Layer 5 of a small transformer language model trained on English Wikipedia (15 layers, counted from 0, width 64).
A neuron's activation on a vector x is GELU(weights . x + bias), where the dot is the dot product.

Input weights of the MLP neurons that the questions are about. A number n stands for (n - 128) times 0.0057.
n7 (bias -0.044): 51, 99, 109, 112, 146, 201, 182, 136, 191, 131, 137, 85, 193, 151, 101, 79, 146, 94, 122, 125, 181, 139, 88, 90, 72, 183, 84, 125, 187, 122, 76, 138, 184, 175, 62, 109, 155, 126, 152, 161, 114, 112, 68, 146, 132, 192, 123, 119, 118, 149, 129, 116, 92, 147, 140, 124, 113, 125, 111, 181, 137, 114, 116, 82
n9 (bias -0.111): 117, 113, 146, 75, 144, 73, 185, 202, 111, 176, 81, 91, 115, 131, 157, 157, 84, 103, 117, 95, 133, 153, 216, 127, 132, 115, 82, 146, 86, 118, 177, 148, 133, 148, 169, 103, 178, 129, 77, 124, 51, 129, 120, 102, 180, 136, 123, 82, 104, 160, 95, 142, 115, 213, 116, 172, 121, 176, 146, 85, 181, 76, 118, 108
n17 (bias -0.016): 134, 122, 120, 90, 108, 122, 138, 91, 108, 147, 194, 168, 175, 129, 89, 123, 87, 145, 112, 162, 164, 155, 124, 139, 121, 78, 65, 150, 137, 139, 168, 95, 176, 111, 112, 101, 131, 93, 123, 80, 80, 151, 170, 122, 59, 207, 159, 153, 107, 171, 131, 104, 150, 62, 151, 161, 93, 107, 190, 178, 127, 118, 149, 160
n30 (bias 0.007): 128, 156, 177, 170, 119, 122, 128, 158, 144, 135, 128, 108, 99, 142, 92, 108, 171, 82, 17, 67, 141, 150, 87, 169, 135, 137, 236, 148, 117, 111, 84, 135, 125, 141, 149, 183, 157, 63, 136, 105, 173, 132, 127, 196, 185, 94, 158, 56, 75, 111, 164, 156, 146, 129, 105, 128, 52, 163, 137, 113, 155, 139, 190, 130
n34 (bias 0.029): 119, 127, 95, 109, 164, 127, 128, 178, 141, 124, 173, 69, 170, 35, 176, 130, 150, 94, 166, 98, 136, 103, 142, 142, 178, 147, 160, 86, 125, 95, 83, 102, 90, 123, 128, 127, 92, 109, 137, 101, 157, 149, 81, 150, 148, 138, 114, 185, 145, 93, 140, 158, 89, 104, 92, 134, 103, 131, 120, 150, 100, 106, 65, 69
n51 (bias -0.129): 99, 199, 170, 163, 55, 150, 183, 147, 148, 151, 85, 81, 120, 133, 153, 140, 83, 169, 205, 92, 61, 178, 77, 145, 170, 70, 165, 226, 94, 122, 144, 229, 69, 94, 137, 140, 124, 85, 149, 133, 151, 113, 151, 137, 105, 193, 98, 135, 163, 107, 97, 117, 103, 81, 159, 106, 144, 88, 106, 167, 146, 156, 158, 100
n81 (bias -0.043): 117, 145, 124, 117, 180, 66, 142, 153, 117, 99, 119, 177, 191, 25, 178, 107, 132, 81, 198, 84, 112, 110, 137, 86, 249, 126, 145, 111, 179, 103, 85, 120, 142, 89, 158, 96, 142, 79, 93, 144, 118, 139, 122, 114, 94, 76, 136, 159, 180, 156, 65, 194, 143, 111, 192, 113, 94, 104, 141, 145, 119, 142, 109, 133
n90 (bias -0.069): 124, 82, 29, 79, 119, 92, 118, 95, 129, 186, 114, 132, 103, 151, 145, 110, 97, 170, 166, 105, 110, 198, 123, 94, 94, 164, 75, 151, 114, 144, 158, 137, 112, 97, 63, 133, 89, 180, 119, 143, 130, 190, 137, 170, 159, 176, 85, 153, 126, 93, 172, 112, 160, 92, 146, 161, 68, 144, 82, 183, 94, 163, 122, 121
n97 (bias -0.110): 90, 189, 133, 89, 38, 191, 119, 124, 145, 106, 137, 83, 97, 118, 106, 132, 143, 167, 98, 102, 194, 156, 94, 141, 144, 127, 89, 91, 106, 123, 27, 144, 118, 149, 162, 105, 201, 141, 162, 128, 66, 102, 95, 96, 161, 81, 86, 127, 148, 142, 79, 120, 218, 103, 174, 109, 158, 133, 130, 90, 90, 145, 188, 128
n105 (bias 0.025): 167, 135, 115, 114, 147, 175, 166, 144, 130, 93, 99, 128, 190, 131, 143, 215, 123, 147, 182, 111, 174, 81, 124, 156, 119, 89, 90, 51, 108, 157, 54, 113, 88, 132, 158, 108, 97, 149, 139, 145, 86, 153, 78, 103, 96, 159, 76, 52, 116, 137, 82, 144, 156, 139, 127, 143, 102, 136, 137, 130, 98, 121, 168, 127
n127 (bias -0.068): 132, 78, 115, 103, 162, 76, 129, 157, 124, 166, 102, 154, 137, 97, 100, 62, 152, 130, 96, 110, 118, 105, 163, 129, 170, 81, 186, 123, 146, 153, 100, 108, 126, 118, 166, 186, 108, 168, 151, 143, 121, 57, 88, 131, 138, 137, 116, 115, 81, 143, 114, 173, 107, 140, 181, 31, 99, 193, 97, 131, 113, 90, 138, 166
n154 (bias -0.062): 90, 130, 128, 143, 105, 195, 187, 172, 151, 80, 114, 142, 193, 143, 142, 91, 182, 122, 125, 125, 110, 146, 114, 160, 89, 115, 154, 130, 162, 145, 141, 151, 123, 177, 124, 124, 151, 150, 167, 123, 152, 167, 118, 133, 138, 131, 176, 110, 92, 99, 115, 122, 98, 124, 160, 106, 84, 114, 74, 122, 139, 132, 108, 112
n158 (bias -0.027): 28, 169, 136, 139, 153, 143, 136, 107, 61, 101, 108, 136, 156, 135, 104, 145, 102, 159, 182, 114, 203, 149, 121, 193, 112, 161, 147, 181, 129, 121, 103, 112, 140, 182, 136, 156, 129, 155, 101, 148, 97, 164, 95, 123, 144, 105, 84, 87, 118, 51, 109, 140, 160, 154, 149, 160, 117, 140, 161, 145, 195, 119, 152, 166
n161 (bias 0.056): 71, 103, 73, 128, 132, 177, 102, 142, 81, 99, 140, 149, 140, 129, 166, 128, 139, 133, 128, 105, 152, 133, 139, 134, 100, 153, 129, 111, 102, 88, 79, 173, 123, 205, 77, 186, 166, 101, 88, 126, 119, 118, 92, 78, 123, 160, 117, 95, 151, 83, 74, 141, 142, 129, 160, 142, 154, 133, 135, 99, 61, 153, 124, 70
n192 (bias 0.022): 89, 82, 89, 176, 152, 141, 196, 150, 105, 149, 125, 84, 171, 194, 91, 99, 122, 90, 154, 145, 151, 179, 99, 192, 97, 161, 119, 106, 95, 78, 147, 168, 178, 145, 113, 145, 153, 143, 116, 153, 106, 164, 105, 50, 130, 129, 127, 134, 78, 131, 175, 123, 173, 126, 156, 125, 101, 130, 162, 119, 158, 105, 130, 173
n193 (bias -0.119): 150, 71, 191, 77, 107, 179, 118, 126, 108, 110, 98, 78, 59, 129, 174, 120, 142, 75, 108, 112, 102, 97, 113, 204, 95, 157, 112, 147, 142, 114, 204, 48, 106, 127, 216, 154, 142, 81, 160, 162, 111, 70, 96, 120, 179, 123, 133, 119, 132, 168, 123, 85, 110, 96, 191, 124, 121, 179, 169, 140, 139, 125, 163, 117
n204 (bias -0.111): 148, 118, 96, 101, 118, 35, 206, 177, 137, 153, 122, 91, 150, 112, 139, 146, 137, 138, 171, 90, 140, 74, 113, 122, 191, 157, 148, 90, 166, 104, 88, 142, 89, 68, 161, 112, 166, 71, 87, 95, 114, 97, 148, 142, 114, 131, 127, 218, 167, 144, 76, 149, 145, 136, 136, 107, 124, 172, 116, 95, 105, 114, 144, 84
n206 (bias -0.014): 211, 143, 116, 134, 119, 136, 172, 162, 146, 131, 25, 69, 83, 179, 185, 112, 116, 83, 105, 72, 112, 91, 83, 103, 156, 98, 161, 206, 145, 114, 151, 100, 123, 165, 157, 144, 104, 144, 124, 134, 124, 95, 166, 101, 124, 118, 118, 216, 172, 129, 120, 113, 162, 112, 106, 123, 177, 92, 84, 148, 132, 160, 115, 153
n210 (bias -0.037): 65, 21, 150, 93, 161, 161, 109, 156, 111, 141, 153, 147, 144, 89, 130, 212, 106, 153, 120, 63, 94, 63, 148, 122, 143, 148, 96, 74, 168, 152, 118, 119, 111, 109, 115, 150, 147, 142, 129, 96, 110, 113, 124, 97, 129, 162, 130, 130, 119, 94, 134, 143, 133, 76, 108, 140, 123, 132, 78, 162, 150, 106, 102, 150
n239 (bias 0.010): 131, 140, 137, 128, 161, 152, 156, 128, 112, 163, 214, 133, 111, 216, 99, 157, 95, 144, 113, 142, 219, 127, 77, 158, 114, 141, 132, 112, 81, 154, 141, 142, 142, 112, 133, 152, 124, 106, 140, 97, 132, 76, 133, 120, 109, 165, 168, 135, 127, 111, 193, 61, 121, 185, 147, 156, 122, 90, 135, 133, 109, 78, 91, 125
n249 (bias 0.048): 162, 166, 81, 118, 86, 173, 163, 122, 119, 184, 100, 149, 161, 127, 134, 148, 115, 161, 144, 115, 118, 134, 136, 162, 144, 118, 173, 134, 102, 154, 45, 154, 114, 149, 163, 105, 144, 174, 124, 76, 125, 111, 143, 67, 132, 68, 104, 100, 74, 124, 143, 189, 154, 175, 178, 110, 148, 170, 92, 96, 166, 115, 105, 169
n255 (bias -0.098): 67, 155, 66, 148, 136, 142, 92, 147, 124, 130, 130, 170, 140, 75, 156, 105, 134, 125, 89, 104, 127, 56, 144, 139, 83, 122, 117, 121, 230, 79, 94, 123, 135, 90, 155, 172, 132, 97, 95, 181, 148, 142, 143, 76, 146, 172, 135, 94, 136, 124, 106, 240, 134, 108, 118, 126, 140, 146, 110, 223, 65, 115, 125, 85

Each question shows a token from some text and the vector x that enters the MLP there. A number n stands for (n - 128) times 0.031.

"our ": 99, 163, 194, 152, 65, 103, 106, 45, 117, 123, 101, 145, 141, 113, 155, 95, 125, 121, 127, 139, 137, 157, 131, 193, 103, 134, 160, 125, 122, 157, 156, 114, 112, 87, 120, 144, 97, 98, 86, 76, 89, 125, 88, 119, 62, 89, 92, 133, 192, 161, 145, 101, 109, 163, 127, 108, 167, 157, 111, 142, 93, 171, 81, 122
Which three neurons fire most, strongest first? n51, n193, n158

"important ": 94, 158, 178, 128, 75, 70, 102, 77, 138, 116, 135, 114, 108, 148, 105, 78, 123, 99, 57, 108, 98, 116, 109, 192, 74, 126, 156, 114, 136, 148, 149, 121, 113, 127, 129, 164, 101, 111, 104, 81, 71, 134, 113, 98, 73, 99, 48, 134, 186, 168, 136, 125, 144, 171, 116, 122, 145, 162, 123, 113, 152, 149, 89, 112
Which three neurons fire most, strongest first? n193, n30, n97

"ask": 98, 117, 192, 198, 128, 113, 126, 74, 169, 129, 109, 170, 151, 111, 174, 122, 116, 177, 147, 163, 64, 137, 120, 181, 126, 143, 155, 85, 121, 144, 67, 106, 160, 90, 63, 145, 80, 114, 145, 122, 108, 162, 146, 90, 116, 126, 108, 124, 163, 183, 154, 95, 141, 141, 75, 125, 136, 187, 107, 150, 143, 104, 132, 129
Which two neurons fire most, strongest first? n210, n105

"ater ": 117, 137, 179, 139, 86, 88, 129, 46, 138, 117, 115, 120, 130, 119, 135, 130, 130, 103, 137, 151, 113, 133, 144, 170, 115, 144, 123, 124, 173, 157, 151, 141, 119, 99, 112, 178, 98, 107, 131, 24, 94, 132, 92, 83, 68, 109, 77, 162, 172, 133, 156, 125, 144, 167, 122, 94, 200, 189, 118, 155, 103, 147, 101, 115
Which two neurons fire most, strongest first? n204, n249

"first ": 94, 155, 169, 128, 94, 75, 86, 86, 111, 139, 100, 130, 98, 106, 123, 116, 129, 104, 95, 142, 103, 134, 150, 188, 80, 159, 133, 113, 135, 173, 166, 94, 120, 118, 112, 114, 99, 122, 114, 68, 58, 123, 119, 75, 85, 143, 62, 124, 204, 129, 163, 154, 119, 158, 69, 134, 181, 166, 119, 105, 139, 153, 99, 118
Which three neurons fire most, strongest first? n9, n193, n158

"ip": 123, 99, 178, 144, 107, 95, 95, 100, 149, 61, 177, 156, 147, 155, 179, 137, 118, 138, 112, 180, 80, 136, 186, 188, 191, 109, 157, 137, 124, 178, 96, 131, 156, 140, 159, 132, 95, 140, 130, 160, 132, 185, 68, 143, 105, 116, 169, 92, 160, 148, 167, 162, 123, 186, 116, 123, 158, 172, 121, 154, 120, 119, 120, 135
Which three neurons fire most, strongest first? n127, n81, n105

". ": 163, 126, 159, 114, 147, 104, 76, 137, 145, 110, 105, 138, 133, 112, 137, 111, 172, 129, 136, 204, 94, 132, 76, 131, 118, 96, 161, 96, 143, 141, 141, 135, 172, 99, 116, 149, 110, 160, 131, 66, 41, 167, 93, 113, 59, 96, 100, 123, 116, 166, 125, 117, 132, 175, 94, 105, 151, 127, 65, 98, 114, 141, 126, 50
Which three neurons fire most, strongest first? n105, n127, n154

"site ": 122, 162, 197, 136, 75, 78, 110, 84, 168, 99, 136, 146, 92, 135, 152, 142, 124, 98, 62, 154, 99, 104, 130, 149, 81, 129, 137, 124, 135, 150, 128, 115, 138, 136, 108, 162, 100, 95, 95, 39, 75, 144, 101, 95, 44, 127, 88, 153, 158, 137, 148, 122, 117, 148, 85, 112, 128, 162, 101, 157, 97, 139, 96, 90
Which two neurons fire most, strongest first? n17, n206

"ices ": 141, 166, 195, 109, 86, 111, 86, 79, 152, 117, 172, 159, 129, 124, 137, 77, 127, 108, 66, 173, 104, 138, 140, 188, 68, 160, 151, 103, 117, 169, 138, 118, 122, 126, 119, 168, 124, 104, 108, 65, 103, 143, 72, 93, 61, 132, 90, 126, 178, 119, 97, 112, 106, 171, 106, 136, 153, 160, 114, 135, 108, 107, 94, 98
Which of these neurons fires most? n161

"N": 181, 147, 193, 147, 145, 118, 178, 67, 177, 103, 54, 127, 133, 164, 75, 83, 122, 154, 111, 165, 125, 94, 132, 144, 82, 160, 129, 89, 107, 131, 93, 112, 173, 122, 92, 112, 96, 153, 116, 125, 122, 184, 126, 115, 95, 104, 175, 143, 176, 83, 129, 96, 151, 184, 98, 146, 145, 157, 105, 107, 107, 137, 125, 92
Which of these neurons fires most? n206

"ing ": 95, 136, 191, 148, 82, 133, 132, 55, 158, 106, 128, 147, 172, 99, 140, 129, 122, 111, 114, 162, 91, 140, 118, 160, 71, 166, 142, 111, 147, 154, 131, 104, 132, 87, 111, 174, 98, 96, 108, 52, 103, 155, 100, 72, 49, 100, 65, 158, 170, 148, 121, 136, 126, 169, 130, 116, 166, 128, 94, 116, 118, 129, 115, 93
Which two neurons fire most, strongest first? n161, n249

"vers": 160, 130, 188, 203, 106, 182, 105, 77, 168, 97, 147, 171, 139, 121, 159, 85, 149, 102, 116, 191, 105, 88, 123, 161, 137, 112, 109, 78, 157, 97, 108, 141, 130, 123, 70, 131, 109, 114, 146, 95, 147, 181, 77, 130, 61, 101, 122, 119, 114, 193, 141, 98, 153, 167, 114, 126, 144, 136, 116, 133, 151, 175, 107, 123
Which three neurons fire most, strongest first? n154, n7, n105

": ": 108, 152, 208, 135, 85, 86, 63, 62, 153, 100, 100, 87, 122, 138, 135, 99, 158, 116, 138, 160, 111, 119, 113, 181, 116, 143, 134, 66, 106, 170, 140, 145, 159, 104, 91, 147, 96, 113, 112, 52, 70, 168, 104, 80, 86, 102, 134, 131, 141, 107, 129, 98, 135, 147, 102, 100, 117, 91, 128, 131, 127, 129, 132, 65
Which of these neurons fires most? n97

", ": 130, 156, 205, 128, 147, 106, 80, 74, 134, 121, 124, 115, 141, 128, 107, 123, 132, 77, 125, 183, 109, 105, 108, 135, 87, 122, 125, 106, 139, 183, 129, 107, 160, 115, 108, 161, 80, 100, 101, 31, 49, 177, 94, 104, 71, 121, 115, 165, 146, 154, 123, 112, 133, 149, 106, 105, 130, 136, 109, 85, 100, 155, 126, 77
Which of these neurons fires most? n17

"ital ": 116, 158, 198, 139, 85, 125, 103, 79, 132, 88, 131, 144, 144, 94, 139, 118, 113, 100, 115, 145, 113, 126, 119, 183, 96, 111, 147, 132, 142, 139, 134, 131, 129, 74, 106, 163, 100, 103, 71, 39, 92, 141, 90, 109, 63, 75, 113, 147, 172, 140, 125, 144, 147, 187, 74, 119, 154, 184, 94, 148, 102, 129, 91, 109
Which of these neurons fires most? n255

"been ": 121, 176, 149, 101, 122, 42, 70, 98, 163, 115, 165, 141, 156, 139, 126, 93, 124, 86, 96, 142, 108, 113, 111, 174, 70, 179, 151, 120, 136, 195, 124, 120, 128, 90, 100, 109, 146, 141, 87, 69, 75, 137, 125, 69, 97, 97, 107, 138, 157, 157, 126, 142, 104, 128, 77, 109, 139, 184, 129, 88, 116, 135, 92, 109
Which two neurons fire most, strongest first? n204, n249

"-": 98, 154, 201, 144, 100, 130, 89, 49, 117, 160, 95, 119, 149, 107, 95, 133, 136, 104, 118, 146, 106, 141, 123, 163, 127, 183, 133, 76, 143, 173, 131, 104, 165, 97, 118, 136, 94, 126, 100, 103, 106, 188, 102, 91, 91, 126, 159, 125, 178, 94, 103, 169, 160, 191, 113, 163, 164, 163, 107, 113, 117, 202, 124, 114
The most active neuron and its activation: n158, at about 1.8

"ep": 129, 82, 191, 148, 93, 112, 86, 87, 146, 99, 129, 125, 106, 139, 151, 147, 167, 126, 114, 171, 95, 141, 143, 185, 176, 138, 96, 161, 134, 158, 128, 157, 169, 161, 146, 133, 88, 85, 107, 138, 148, 174, 41, 132, 94, 95, 122, 151, 148, 150, 162, 151, 145, 222, 118, 128, 139, 181, 88, 106, 119, 136, 144, 150
The most active neuron and its activation: n193, at about 1

"the ": 109, 155, 183, 155, 139, 105, 92, 87, 124, 118, 101, 129, 146, 112, 124, 75, 160, 80, 136, 155, 152, 125, 119, 194, 73, 130, 148, 100, 128, 182, 153, 104, 132, 108, 110, 146, 99, 116, 95, 93, 53, 152, 114, 95, 63, 70, 99, 113, 167, 119, 177, 145, 121, 196, 85, 104, 160, 142, 101, 90, 142, 158, 141, 124
Which two neurons fire most, strongest first? n158, n192

"9": 126, 145, 183, 128, 126, 107, 70, 100, 142, 117, 74, 116, 111, 105, 110, 92, 174, 147, 104, 142, 125, 98, 140, 204, 160, 147, 142, 136, 130, 147, 124, 149, 204, 149, 137, 102, 69, 107, 148, 76, 149, 155, 91, 87, 79, 178, 111, 95, 112, 116, 158, 92, 124, 152, 46, 133, 172, 150, 138, 118, 93, 166, 104, 127
Which of these neurons fires most? n30

"ge": 79, 139, 162, 170, 150, 88, 93, 104, 146, 87, 146, 158, 82, 155, 142, 113, 145, 142, 122, 137, 94, 89, 154, 162, 159, 166, 142, 144, 170, 149, 75, 73, 181, 93, 147, 140, 87, 152, 165, 113, 151, 147, 56, 96, 66, 103, 131, 96, 133, 157, 127, 148, 175, 177, 108, 98, 186, 161, 152, 130, 117, 111, 97, 113
Which three neurons fire most, strongest first? n255, n127, n81

"in ": 162, 122, 176, 122, 124, 111, 75, 106, 170, 73, 121, 122, 113, 140, 138, 116, 163, 56, 118, 160, 166, 136, 126, 164, 53, 160, 142, 119, 149, 151, 133, 138, 106, 106, 104, 162, 106, 131, 127, 80, 76, 137, 111, 92, 83, 67, 87, 146, 140, 176, 140, 145, 107, 162, 74, 117, 174, 169, 80, 114, 150, 156, 132, 76
Which two neurons fire most, strongest first? n193, n206

"ship ": 114, 118, 212, 111, 86, 110, 98, 87, 144, 117, 174, 144, 96, 101, 160, 129, 138, 104, 57, 155, 109, 122, 150, 155, 77, 156, 163, 116, 123, 142, 124, 131, 145, 136, 114, 118, 99, 119, 89, 69, 54, 162, 90, 105, 51, 120, 97, 127, 192, 137, 129, 131, 102, 173, 112, 102, 144, 161, 106, 116, 98, 133, 80, 106
Which of these neurons fires most? n161

"led": 85, 93, 175, 159, 105, 126, 160, 148, 132, 102, 118, 200, 137, 119, 174, 148, 114, 164, 128, 153, 85, 135, 172, 134, 164, 166, 118, 133, 177, 163, 132, 118, 177, 78, 131, 96, 94, 180, 146, 105, 138, 158, 97, 94, 83, 168, 101, 94, 149, 176, 165, 130, 161, 174, 88, 131, 179, 170, 122, 122, 132, 156, 88, 82
The most active neuron and its activation: n210, at about 2.2